Layer 6 of a small transformer language model trained on English Wikipedia (9 layers, counted from 0, width 64).
A neuron's activation on a vector x is GELU(weights . x + bias), where the dot is the dot product.
The model reads these tokens: "ele" "i" " M" "u" "ir" " &" " G" "if" "f" "ard" "," " " "19" "24" "\n" "-" " D" "el" "ph" "ac" "od" "es" " k" "ot" "on" "is" " (" "M"

The vector x that enters this layer's MLP at each token. A number n stands for n times 0.086.
0 "ele": -6 -7 11 8 2 2 -17 -15 -4 -6 16 13 -2 10 -3 5 -6 -3 3 13 -15 17 -3 -7 3 6 19 0 4 13 -3 2 -4 5 -13 -6 -86 0 12 10 -5 12 15 -4 -2 -5 18 3 3 -1 15 0 -4 -1 5 -7 -6 6 -9 -5 9 -12 12 -15
1 "i": -12 -4 5 17 -4 -13 1 -26 -2 -10 14 -13 -1 9 1 17 -15 2 3 5 -5 6 -5 9 -8 9 22 12 7 3 2 3 -8 8 -18 6 -78 -2 4 5 0 6 -9 7 8 -12 29 7 11 7 13 1 -7 7 -5 9 -9 -2 0 8 9 -12 2 -13
2 " M": 0 3 0 6 4 -9 4 -20 -2 -10 18 -5 -16 8 3 8 -16 0 2 10 5 7 -2 6 -1 4 17 -10 17 5 2 -18 0 -7 -16 14 -65 11 12 11 -3 13 -1 -8 -7 0 53 -4 5 0 -1 -6 -21 1 -1 -6 -5 5 6 10 4 -12 13 -5
3 "u": -10 13 18 3 -9 -20 4 -13 7 1 26 -4 -13 6 -11 19 -17 17 1 1 4 -7 0 -5 0 19 8 -8 12 0 -10 -2 -10 -3 -19 10 -50 6 -8 7 -6 -20 11 -12 5 -12 43 6 -5 -2 34 -7 -4 1 -16 4 -14 2 0 23 10 2 2 -3
4 "ir": -8 21 11 -2 -3 -19 6 2 2 3 22 -7 -26 7 8 22 -24 5 -1 7 6 -20 13 -8 10 7 21 -22 20 7 -3 14 -15 1 -10 -2 -42 -10 10 1 5 -2 1 9 -11 -20 41 3 -6 2 19 0 -16 -4 6 1 -25 7 1 3 2 -15 -14 8
5 " &": -16 0 6 1 0 -14 -7 -8 -8 6 19 1 -2 9 -13 11 -16 5 6 15 -1 -1 -10 -4 -5 19 -2 -12 3 5 14 -1 -1 -1 3 16 -85 10 18 0 13 6 4 12 -11 -19 6 2 -1 1 15 10 -4 -2 5 9 -3 6 5 2 7 -12 -13 -5
6 " G": -13 8 11 -2 11 -13 -4 -19 -11 7 19 -5 -4 16 -1 6 -22 1 6 10 8 19 -15 -1 -6 4 19 9 -1 12 4 -17 -3 -13 -6 8 -52 -3 6 5 3 -5 -5 -10 -11 3 55 -1 -4 5 2 0 -16 5 -15 2 -19 9 -1 24 7 -13 11 0
7 "if": -1 8 18 -6 8 -8 8 -17 12 4 20 4 -11 -3 2 24 -17 24 -1 -1 2 -19 5 -5 7 12 4 -19 17 16 -4 6 -6 3 -13 6 -55 -1 11 11 -7 -27 8 -3 -14 7 33 -7 3 1 12 -10 -17 12 -9 -14 -23 -2 -11 24 3 9 -15 6
8 "f": -8 -2 22 7 12 -15 9 -15 11 5 16 5 -3 9 -5 12 -22 17 8 -2 -4 -1 -3 -8 2 2 -6 -17 8 10 -6 9 -11 -2 -4 -5 -50 9 -4 -21 -3 -12 5 -5 -19 -16 48 9 13 0 20 1 -3 -4 11 -2 -22 0 -1 31 -3 -5 -21 13
9 "ard": -11 -3 18 -4 11 -16 21 -9 -10 9 18 18 0 7 -2 26 -16 5 5 4 13 -8 8 -14 3 17 1 -15 1 -5 7 16 -13 -11 -5 -2 -55 1 -4 -5 14 -1 -16 2 2 -13 44 0 -1 -5 7 2 -18 -10 4 -2 -20 8 -10 23 6 -14 -16 10
10 ",": -6 -3 12 1 2 -3 -11 -20 0 9 13 9 -5 11 2 5 -4 11 3 13 5 10 -15 0 1 4 14 -4 17 1 2 6 -11 0 -7 1 -94 16 14 -6 6 12 -1 -1 -1 -18 -5 5 -2 1 2 6 -6 -4 -3 10 -7 2 4 5 3 -3 1 -5
11 " ": -6 7 8 1 6 -7 13 -9 -4 -8 19 4 -26 41 8 4 -3 10 3 7 8 10 -5 -2 -11 2 16 -1 9 12 6 -14 -15 1 -9 13 -63 23 3 5 6 -7 -8 -17 -13 -17 3 1 9 0 7 -5 -11 6 -3 7 -8 0 -3 2 5 -7 16 -19
12 "19": -7 6 20 8 -3 -10 15 -23 -10 3 8 -5 -27 42 -5 9 -15 -2 19 -1 1 6 -2 -2 -1 -1 5 -24 12 22 14 0 -1 4 -21 4 -45 14 -8 -2 13 -20 -8 -2 -5 1 -19 16 2 4 14 -9 1 2 -3 8 -20 -3 5 11 20 -10 8 -13
13 "24": -4 22 34 12 2 -6 17 -9 1 6 10 0 -6 27 0 23 -19 8 12 16 -3 7 -2 1 -6 1 -7 -8 16 13 5 -2 -11 5 -28 9 -56 5 -15 6 14 4 -12 -1 -18 -3 -17 7 7 -10 19 -7 -12 -10 2 1 -25 -10 0 13 12 -15 -6 -5
14 "\n": -23 -3 10 6 -4 0 3 2 -3 -8 6 0 -13 19 -4 7 -1 5 6 10 6 2 -10 1 2 18 13 5 8 5 6 -27 -19 -4 -14 5 -80 -5 2 -1 12 -3 -9 0 2 6 -8 7 2 1 11 7 -12 0 14 6 -15 -8 -4 13 27 2 -1 9
15 "-": 8 -10 3 18 -7 -6 3 3 11 -9 16 -10 3 2 3 -4 -10 7 14 12 16 -4 -32 -13 5 9 3 -11 17 17 14 -19 -7 -10 4 -4 -71 -5 12 5 10 1 2 -4 -7 -24 12 -9 -1 17 8 10 -7 0 8 2 -15 -5 2 16 21 6 1 -13
16 " D": -13 -4 4 1 6 -3 11 4 -5 14 9 -7 -4 7 -4 -2 -15 1 5 5 15 4 -15 3 -9 27 17 -7 9 12 -2 -19 -2 -14 -7 11 -51 5 -5 0 -5 -7 5 -17 -10 2 56 -8 1 19 5 5 -22 -12 -2 9 -11 -3 -14 6 16 -3 21 -7
17 "el": 10 -12 1 4 -10 -6 3 8 9 5 22 -6 -27 4 -5 16 -4 11 -7 1 -11 -7 17 -1 -12 20 -12 0 12 3 -3 5 5 -1 -14 13 -62 -10 1 20 3 -18 14 -3 -11 -9 34 -4 -1 4 -3 25 -18 -14 -6 13 -14 11 -9 21 9 11 0 -9
18 "ph": -18 -3 -8 0 -10 -2 4 -13 -6 -6 12 -13 -7 19 -4 11 -11 2 -4 9 -6 -11 5 -3 -11 18 4 -18 12 4 18 2 5 -11 -9 5 -57 -5 4 -17 7 -6 -1 12 1 -16 50 17 8 9 5 22 -5 -15 -6 24 -17 2 4 19 5 -8 -5 4
19 "ac": -9 6 28 -3 -4 -3 22 -6 0 -5 16 -13 -14 9 15 14 -9 2 0 20 7 6 -11 -6 1 -11 8 -9 16 -8 23 -4 -13 -4 -10 -1 -55 -7 2 5 -2 -4 -4 18 -4 -10 43 -14 -4 24 16 4 -4 -1 -12 19 -26 11 -17 -3 5 -4 -15 -1
20 "od": -11 -2 16 -9 10 4 -3 -15 3 -5 1 -8 -13 -2 18 16 -6 -10 -4 22 -5 -6 -9 -3 9 11 2 -7 22 2 5 6 -6 3 -3 7 -62 14 -3 -2 2 -3 -10 19 -23 -12 40 -3 14 9 14 -1 -31 -7 8 0 -6 18 12 0 8 -6 -23 2
21 "es": -11 -11 15 4 2 -6 0 6 -9 -2 9 -8 -14 15 8 7 -10 2 -5 12 13 3 -6 3 -3 6 -3 -6 19 -18 4 13 -3 2 -9 14 -72 9 -18 -12 15 4 3 17 -15 -15 21 -4 -7 10 17 10 -23 -8 7 14 3 19 4 5 8 -2 -23 -7
22 " k": -11 -2 -10 -5 -4 8 -2 -5 -6 -2 14 -1 -8 29 0 9 -9 10 -11 5 13 -2 -7 -9 0 21 7 -4 23 3 7 -10 -2 -7 -1 5 -59 0 -2 -28 -9 -3 -11 0 -22 5 40 0 6 -6 11 18 -24 6 1 -6 14 17 21 10 1 -13 -1 -12
23 "ot": -19 -14 12 -5 -10 -5 -4 1 8 6 20 7 -18 1 4 19 -5 15 5 9 7 7 0 2 -5 12 -2 -2 11 0 21 3 -2 -1 -13 -23 -59 11 -11 16 -2 -13 -20 -19 5 -15 39 -7 -10 15 21 -2 -2 26 -11 1 -4 5 -3 13 -5 -5 -12 8
24 "on": -16 -8 -1 -8 1 -3 22 -13 11 11 5 10 -18 4 -3 5 -17 6 3 0 10 6 6 2 -8 7 3 -4 33 -14 9 16 -5 -1 -16 -3 -59 11 -2 -1 9 -3 -13 18 -5 -16 44 -4 -5 -2 15 13 -6 9 13 7 -20 10 8 -3 -2 -14 -28 -4
25 "is": -8 -2 8 -1 -7 3 8 -3 -9 8 19 -5 -12 12 16 8 -2 -7 0 0 20 12 6 -8 0 13 2 -12 17 -9 11 12 -20 3 -7 4 -75 -2 0 -15 8 -1 -19 13 1 -18 20 7 -7 4 16 8 -9 7 0 20 -3 16 -2 2 1 -17 -21 -9
26 " (": -13 -6 14 11 0 2 -3 3 -14 4 12 -2 -10 23 0 2 -2 11 -2 0 6 10 -16 -12 13 12 12 -5 3 0 -6 -21 -11 -4 8 4 -82 3 11 25 -2 5 0 4 -5 -16 5 11 7 -1 9 16 -10 10 0 1 -3 8 -7 -4 -2 -6 12 -14
27 "M": 4 -7 -3 13 1 -11 8 -12 7 -5 13 -11 -18 17 -5 2 -3 -4 8 3 -3 -11 -22 22 4 9 6 -19 18 6 11 -23 -5 -16 -9 5 -54 5 11 18 -7 12 5 -15 -18 0 45 10 19 -3 -3 -1 -21 13 -7 -3 -3 5 4 7 3 -2 14 0

Each question shows the input weights of one neuron of the MLP. A number n stands for n times 0.0075.

n58 (bias -0.066): 11 -49 -25 -18 20 16 -56 -36 -8 21 32 1 24 0 0 -24 -49 2 25 -14 -10 17 -4 -23 21 15 30 28 -22 1 -28 7 46 -18 28 -39 17 15 -30 -35 -7 8 20 2 -9 -2 24 5 -16 5 -51 8 -7 58 -11 -20 15 -15 33 13 -17 11 18 40
On which token does it fire most, and how strongly? 6 " G", at about 1.5

n130 (bias -0.025): 31 8 22 14 12 18 -14 2 -18 -51 23 14 -17 -25 16 -20 51 -13 -8 -15 -23 8 49 -23 -7 -31 -27 -21 10 12 -3 20 -33 34 -2 -8 16 30 26 20 -32 -3 -7 26 -15 -23 -5 -5 -18 24 13 12 17 -8 -7 -3 -28 -8 -21 -30 -37 -23 22 7
On which three tokens does it fire most, strongest first? 19 "ac", 0 "ele", 4 "ir"

n125 (bias -0.044): -10 -52 -28 -30 3 -22 -4 14 -11 9 -26 -16 16 0 3 -13 -18 -26 -16 44 38 21 -1 26 6 -31 17 16 17 59 3 -46 30 -1 -5 -8 13 -3 55 41 4 -7 -17 7 -18 20 -22 -45 -12 22 -10 -7 12 8 5 7 31 24 -16 -22 -50 -17 3 -7
On which token does it fire most? 6 " G"

n183 (bias -0.063): 1 -24 -17 35 12 -17 15 -4 -41 -1 -15 -1 2 -3 7 -43 -9 -63 28 42 12 15 -38 17 -10 -19 10 8 -26 4 11 -47 6 -8 39 19 12 26 47 17 -17 24 25 11 -10 9 -1 0 31 3 -11 -11 40 25 39 -20 -12 12 -29 -48 -15 -15 -54 12
On which token does it fire most, and how strongly? 27 "M", at about 1

n126 (bias -0.016): 22 -6 -20 -22 -49 -9 -13 -11 13 6 -34 4 -14 -16 -7 -46 15 -2 7 -8 23 8 -7 -45 19 28 8 -16 19 1 24 7 4 -5 -39 11 16 24 12 -30 11 -22 45 -26 45 29 -14 68 -22 -20 -5 -10 -22 30 23 -19 16 -26 -32 9 18 34 30 21
On which token does it fire most? 12 "19"

n145 (bias -0.025): 29 -11 -35 -26 4 -25 14 13 -3 -19 8 -18 16 1 -35 25 -39 45 -51 19 -47 12 9 10 -9 17 -1 -1 -17 -38 24 12 14 -4 17 -9 11 9 48 -19 3 -2 29 7 31 13 18 0 -13 11 -11 11 14 19 -17 17 -19 1 -38 -10 -20 -9 7 5
On which token does it fire most, and how strongly? 18 "ph", at about 1.8

n50 (bias -0.011): 3 26 -24 -8 14 12 -3 -51 6 12 37 36 41 6 27 5 7 3 5 -2 12 7 -10 -25 -24 -27 10 29 30 38 -12 -43 33 -3 -8 -42 30 -7 15 7 -24 -5 -41 11 32 -9 -29 2 24 8 -18 -8 -2 -37 -18 -33 -27 -36 -6 32 -22 24 32 26
On which token does it fire most? 6 " G"

n135 (bias -0.055): 32 -6 -23 8 -28 3 -4 -13 12 -29 -11 -15 -27 -14 -11 -53 -35 -23 39 1 -24 -7 -11 -22 -7 21 26 -29 -25 -6 -41 12 39 -22 16 22 15 30 7 38 -24 9 26 -4 -11 34 -4 -5 8 3 -14 15 -13 11 17 -39 9 -32 14 12 17 26 51 6
On which token does it fire most, and how strongly? 27 "M", at about 1.7

n106 (bias -0.036): 6 -6 0 -17 28 -31 12 6 18 -6 -17 -23 15 -30 22 -30 -5 -12 37 18 -16 33 15 -35 -6 3 24 -9 34 4 -7 -9 -13 3 0 -21 11 -10 15 -27 -41 10 -4 13 -4 14 -5 11 8 -25 32 -14 6 -51 -36 46 3 -15 -11 -40 32 14 -22 23
On which two tokens does it fire most, strongest first? 19 "ac", 20 "od"

n191 (bias -0.066): -16 -18 -17 22 -18 -22 -30 4 13 26 2 11 69 -6 -36 -37 -10 -5 58 20 44 -12 25 31 31 25 -1 -2 -35 -6 -28 9 -32 -26 -25 -21 2 -4 -25 -40 -2 -2 38 -22 38 36 -40 12 -14 -11 8 6 2 4 62 -42 28 -19 -35 -9 -1 14 -24 27
On which token does it fire most? 14 "\n"

n162 (bias -0.041): 10 29 23 54 24 -25 -3 -21 -9 36 6 -40 17 -20 39 4 2 15 1 26 10 -25 -4 -5 -55 9 -40 4 -16 15 -45 12 30 -14 9 -8 9 -26 -2 -7 -9 2 -20 16 1 -20 3 21 -6 2 24 -2 3 9 48 -8 -7 -8 4 -21 -18 -6 -10 5
On which token does it fire most, and how strongly? 8 "f", at about 1.4

n124 (bias -0.093): -10 -33 -42 9 -29 -13 19 -50 29 -2 -17 10 25 36 10 -17 12 -15 -44 11 -35 13 8 4 -3 -20 -21 -12 -26 -4 -7 -23 -22 32 24 22 10 37 -18 -3 15 31 -14 -36 -38 21 -16 -19 6 -19 -11 -32 41 5 -9 -4 2 10 7 -20 34 -9 25 -18
On which token does it fire most, and how strongly? 11 " ", at about 0.82

n104 (bias -0.065): 15 -16 -22 -44 3 -3 11 -11 34 29 36 47 -2 5 -20 -33 -20 13 -7 28 -2 7 5 -12 -20 -48 27 12 4 -22 -21 -9 -11 7 20 -20 7 8 -8 -8 -2 6 10 22 23 -11 6 -40 -41 8 3 18 17 16 23 -41 -4 -14 -2 -18 -19 5 -44 23
On which token does it fire most, and how strongly? 24 "on", at about 2.6

n141 (bias -0.049): -19 6 -22 -8 1 -3 -14 -4 17 23 -10 -21 -12 -13 -3 -5 -40 32 -13 41 2 30 -7 -15 9 -1 -3 20 2 34 -22 20 -14 -21 -3 -55 14 52 28 -19 -27 -26 -15 -19 23 25 3 -10 2 -13 25 -45 1 27 17 33 7 -9 23 -27 -50 -14 -9 7
On which token does it fire most, and how strongly? 23 "ot", at about 2

n65 (bias -0.067): -44 12 -23 15 -7 15 0 2 -35 61 16 -19 28 12 -20 -7 24 20 37 32 -16 -9 17 21 -8 -14 -10 -31 -32 3 -2 -24 -2 -8 -38 -13 31 43 53 16 -6 -19 -23 66 -23 -2 -53 -9 -7 1 20 14 -13 -7 25 -34 0 20 -1 -37 6 15 -32 2
On which token does it fire most? 5 " &"

n75 (bias -0.073): 55 14 25 4 15 -5 -28 -4 6 7 22 18 -17 -16 17 8 32 49 21 42 -14 -7 -5 -50 -41 -22 -1 16 -30 42 -1 -24 55 0 9 5 17 5 42 -1 -44 -8 4 9 5 -19 -18 13 1 -10 0 -4 -8 40 -29 -52 -24 -9 -3 -15 -40 59 -34 15
On which token does it fire most, and how strongly? 7 "if", at about 2

n7 (bias -0.087): 41 -8 70 -9 11 0 -54 -37 24 23 -2 -6 8 -15 -43 -49 -7 14 -36 5 -13 -10 29 8 2 56 -11 15 -89 14 11 -9 -10 -18 -16 -6 25 18 -34 -30 -7 7 -25 -3 37 16 -16 16 14 -13 49 4 -1 10 -26 -19 -12 -19 11 -24 -10 16 55 21
On which token does it fire most? 3 "u"

n47 (bias -0.041): 24 0 -2 -11 -26 48 -23 -58 -22 41 -14 9 -23 -6 4 -14 34 -17 15 -8 -18 -29 -27 -45 -13 -31 9 -26 24 6 -26 -47 5 -11 16 51 39 20 16 -47 7 -25 1 -13 7 38 25 3 -34 15 -18 -12 16 12 27 -11 1 17 2 30 -31 7 49 25
On which token does it fire most? 6 " G"

n110 (bias -0.037): 27 27 -25 32 -7 3 -39 -21 -17 -6 -31 6 22 -3 -10 -42 33 15 -40 12 0 26 -10 -6 -6 4 47 50 -3 -26 14 11 -23 29 -20 44 6 -6 69 -11 -9 17 25 -18 -23 -2 -21 6 6 -33 21 7 26 -13 33 -1 44 -14 9 -41 -4 -28 -48 -7
On which three tokens does it fire most, strongest first? 0 "ele", 10 ",", 5 " &"

n71 (bias -0.043): 2 8 25 51 -24 -44 -36 34 26 -16 -4 -10 -4 -32 -50 32 52 24 -18 -9 21 -9 51 -43 -4 13 6 -34 3 -10 -17 -6 -39 -4 -32 15 15 -27 13 10 -33 20 8 -15 46 -12 2 -7 1 9 -2 0 22 -11 -18 -30 24 -26 16 -27 0 34 9 -1
On which token does it fire most, and how strongly? 3 "u", at about 1.6

n80 (bias -0.081): -24 -13 -16 37 16 -34 -2 23 -28 -13 -5 34 -14 -19 -6 -17 -9 -39 1 24 33 -10 25 -4 -5 3 5 2 -45 -15 16 8 -10 24 32 16 2 36 59 -33 36 25 61 7 17 -4 -15 -14 -14 15 -3 2 24 -7 -5 20 10 26 -5 -58 -57 -18 -23 8
On which token does it fire most, and how strongly? 5 " &", at about 1.8

n85 (bias -0.023): 2 -6 -22 -11 -7 -15 -19 5 9 3 26 5 -5 -7 13 -27 1 0 -37 30 -3 21 24 11 -32 -17 25 18 -6 -5 13 9 -12 32 18 20 -9 -15 13 -38 1 17 -10 40 -6 -26 -10 22 -26 8 -10 9 15 -7 9 -6 -2 30 -26 -68 -13 28 -22 12
On which token does it fire most? 25 "is"

n139 (bias -0.076): 13 24 -25 -2 25 23 2 5 9 20 10 -24 44 -39 -18 -19 12 -34 6 1 -32 -4 -15 -35 -39 19 35 56 10 -46 -34 -16 23 0 -16 55 4 -20 -35 -41 12 71 37 34 -11 7 6 -33 10 -6 3 2 25 -8 14 -25 34 3 -30 -7 -39 9 -37 -25
On which token does it fire most, and how strongly? 21 "es", at about 0.15

n182 (bias -0.036): 41 -22 -13 32 -8 8 22 -46 -22 -7 12 18 4 -7 -1 -18 34 -4 -11 16 6 21 -13 35 -38 -32 20 -9 -32 5 -4 7 -30 -7 13 34 12 -7 -23 -13 0 12 -8 45 -27 -15 -24 -33 -23 8 13 35 14 5 19 11 27 58 -17 -44 -11 22 -15 17
On which three tokens does it fire most, strongest first? 21 "es", 25 "is", 19 "ac"

n131 (bias -0.052): -13 -30 -36 -31 12 -34 -9 -5 20 13 1 -7 -16 -1 13 -11 4 3 -17 -1 -22 -6 9 -5 8 -22 -6 14 -10 6 13 9 -19 23 1 2 -2 19 -17 -21 -5 78 -10 15 17 20 14 18 -4 14 -9 -52 25 -36 4 3 -2 -24 7 -14 0 -14 19 -11
On which token does it fire most? 1 "i"

n140 (bias -0.053): 29 15 18 23 -15 -5 25 -12 -19 -9 -7 -11 14 21 -39 -28 3 -24 45 22 30 -15 31 1 -8 0 6 -14 -42 16 -15 -12 15 38 -41 7 29 -27 -33 -71 -19 -27 33 -13 2 62 -10 -23 16 -34 -7 0 -1 16 -33 -32 5 40 -6 -4 -27 3 44 -31
On which token does it fire most? 12 "19"

n59 (bias -0.066): 42 22 -18 49 16 -31 -12 -37 4 -24 -4 -22 15 9 -12 16 13 -47 -26 -14 -20 8 -10 33 0 30 17 17 -55 -41 -13 -32 -6 49 8 19 8 17 -1 0 -5 14 -30 31 -11 17 -10 -1 22 33 -4 -13 -3 15 -23 30 7 2 -7 -34 6 -6 26 -17
On which token does it fire most, and how strongly? 1 "i", at about 2

n120 (bias -0.034): 7 -28 -1 -8 2 -6 -33 18 -1 -1 8 29 22 -14 14 -18 -9 -20 -23 -14 6 39 9 13 23 -6 -4 18 -17 -16 -23 -7 -10 -23 -8 25 -11 13 -18 -47 22 22 -2 11 63 -18 11 -2 -27 -7 3 20 -1 23 37 2 11 -13 10 -10 -14 -5 -17 32
On which three tokens does it fire most, strongest first? 25 "is", 21 "es", 24 "on"

n115 (bias -0.058): 7 17 -23 -19 31 17 -12 6 -23 -57 -18 -22 -10 -21 32 13 31 -9 -10 36 -15 -16 0 -40 13 21 20 24 -22 -14 -2 2 -9 8 17 21 3 -10 23 14 -24 52 -35 23 -29 19 2 -32 21 -2 25 3 -2 33 37 -31 -4 2 7 -10 -31 -21 17 -26
On which token does it fire most, and how strongly? 20 "od", at about 2.1

n12 (bias -0.047): -1 -37 -22 36 -2 13 -53 -32 -6 17 -20 16 23 -20 12 -31 20 46 21 11 18 3 -10 -40 -32 20 30 25 -25 49 -2 -32 -33 -31 34 0 3 68 40 -30 -30 26 -4 -12 -6 -6 -16 14 6 12 -54 16 7 -2 14 25 26 -39 21 -22 30 20 -2 4
On which token does it fire most? 10 ","

n167 (bias -0.029): 28 -12 37 -28 -29 9 -1 4 25 1 27 34 -22 -9 -41 0 -2 -30 25 -25 -19 3 -3 17 4 -12 -32 43 16 32 -31 -1 15 17 20 27 7 -11 33 9 -1 1 2 28 -23 26 -16 9 -6 -3 -23 -42 7 -27 -4 15 -20 -45 -14 30 -22 21 -5 -5
On which token does it fire most? 17 "el"

n100 (bias -0.051): -10 -4 -16 2 -6 14 -20 -9 -4 -10 3 -31 -7 6 24 -32 -27 -27 67 2 -4 31 14 12 15 10 -5 61 -14 -25 -14 -35 5 32 -38 -39 9 -33 -43 -35 -20 42 -9 4 10 19 6 26 39 -7 29 -22 23 -7 26 -31 18 -19 21 12 -37 10 25 13
On which token does it fire most? 1 "i"

n4 (bias -0.056): -3 20 -14 3 12 -5 -7 -18 -21 -50 -12 -7 -13 -9 22 -20 0 -27 5 43 -5 0 14 -9 46 30 -3 13 -35 29 -21 -6 -10 -17 44 24 10 -20 26 -58 -8 -16 -2 0 -31 8 2 -8 -1 8 6 -35 -16 40 -8 7 6 45 -7 -14 -27 3 31 8
On which token does it fire most? 22 " k"

n122 (bias -0.040): -13 19 7 11 -10 25 20 27 -16 25 18 20 1 -3 -20 13 -7 -24 17 -7 36 -1 25 -30 13 25 -8 19 -31 -36 -19 -33 8 -28 -30 -49 21 -44 -6 1 -54 16 6 -22 7 18 14 28 -8 10 -5 -23 27 10 3 -36 7 9 1 18 42 -10 -5 6
On which token does it fire most? 9 "ard"

n63 (bias -0.043): -1 22 -19 0 3 -6 -33 -18 -19 -3 17 16 36 -5 -58 3 53 -17 -25 35 -24 5 14 1 8 44 4 12 -58 13 -18 -14 21 -14 -5 -15 14 -25 -41 -34 -15 3 -23 -50 2 -13 5 -11 30 5 8 -6 -24 8 -20 34 31 6 29 -16 26 39 29 -7
On which token does it fire most, and how strongly? 22 " k", at about 0.4

n66 (bias -0.063): -9 -2 -18 -33 27 -10 -28 -6 -48 -5 12 -4 -16 3 25 -21 26 -18 -33 58 19 35 18 1 32 -12 -13 -9 -34 17 -4 6 -14 19 41 12 3 37 45 9 -12 5 -8 36 14 25 -29 -38 4 -16 3 -8 8 -12 33 -9 -6 -10 -21 -42 5 -19 -54 13
On which three tokens does it fire most, strongest first? 20 "od", 5 " &", 25 "is"

n62 (bias -0.035): 6 -17 4 -20 -34 11 -9 -67 -17 -24 -11 11 13 -17 12 4 11 -15 -15 8 6 6 25 5 8 -11 11 30 3 -27 -48 -8 28 -26 37 39 -8 5 -8 30 3 -3 -17 57 -29 1 -2 -8 -2 -3 6 -10 -22 5 18 11 36 14 6 14 5 12 -27 -16
On which token does it fire most, and how strongly? 20 "od", at about 2.8

n99 (bias -0.058): 27 5 -37 49 -15 18 -23 -25 -67 -28 -31 -17 30 -3 21 19 -10 4 -53 5 34 8 -8 -16 34 19 65 2 -26 -27 -6 -3 5 52 -10 -34 26 -49 -4 -54 -20 13 -32 0 9 -16 -2 25 71 43 -27 36 18 -23 20 -10 -29 21 -12 -47 -22 -6 14 -17
On which three tokens does it fire most, strongest first? 1 "i", 22 " k", 18 "ph"

n93 (bias -0.031): -17 3 -29 5 -27 -3 18 -26 13 -19 -36 24 5 -7 50 -33 16 -8 0 2 3 11 14 -30 -8 8 -15 24 17 1 -5 13 -9 -10 -36 17 -3 11 30 8 2 -3 13 38 2 -1 2 55 19 20 -28 -8 -13 -5 21 -10 7 -12 -55 -30 -22 7 -17 52
On which token does it fire most? 24 "on"

n49 (bias -0.021): 16 -16 -7 -28 -13 -30 0 33 18 -34 37 11 -3 9 4 -10 -12 14 18 57 -10 -10 -9 1 -7 32 15 -14 3 13 -4 -18 16 -17 -6 -11 6 20 -29 29 -12 7 -24 -2 8 6 -11 18 -15 5 6 -33 -10 14 -39 57 5 14 22 -26 -30 23 18 21
On which token does it fire most, and how strongly? 23 "ot", at about 2.4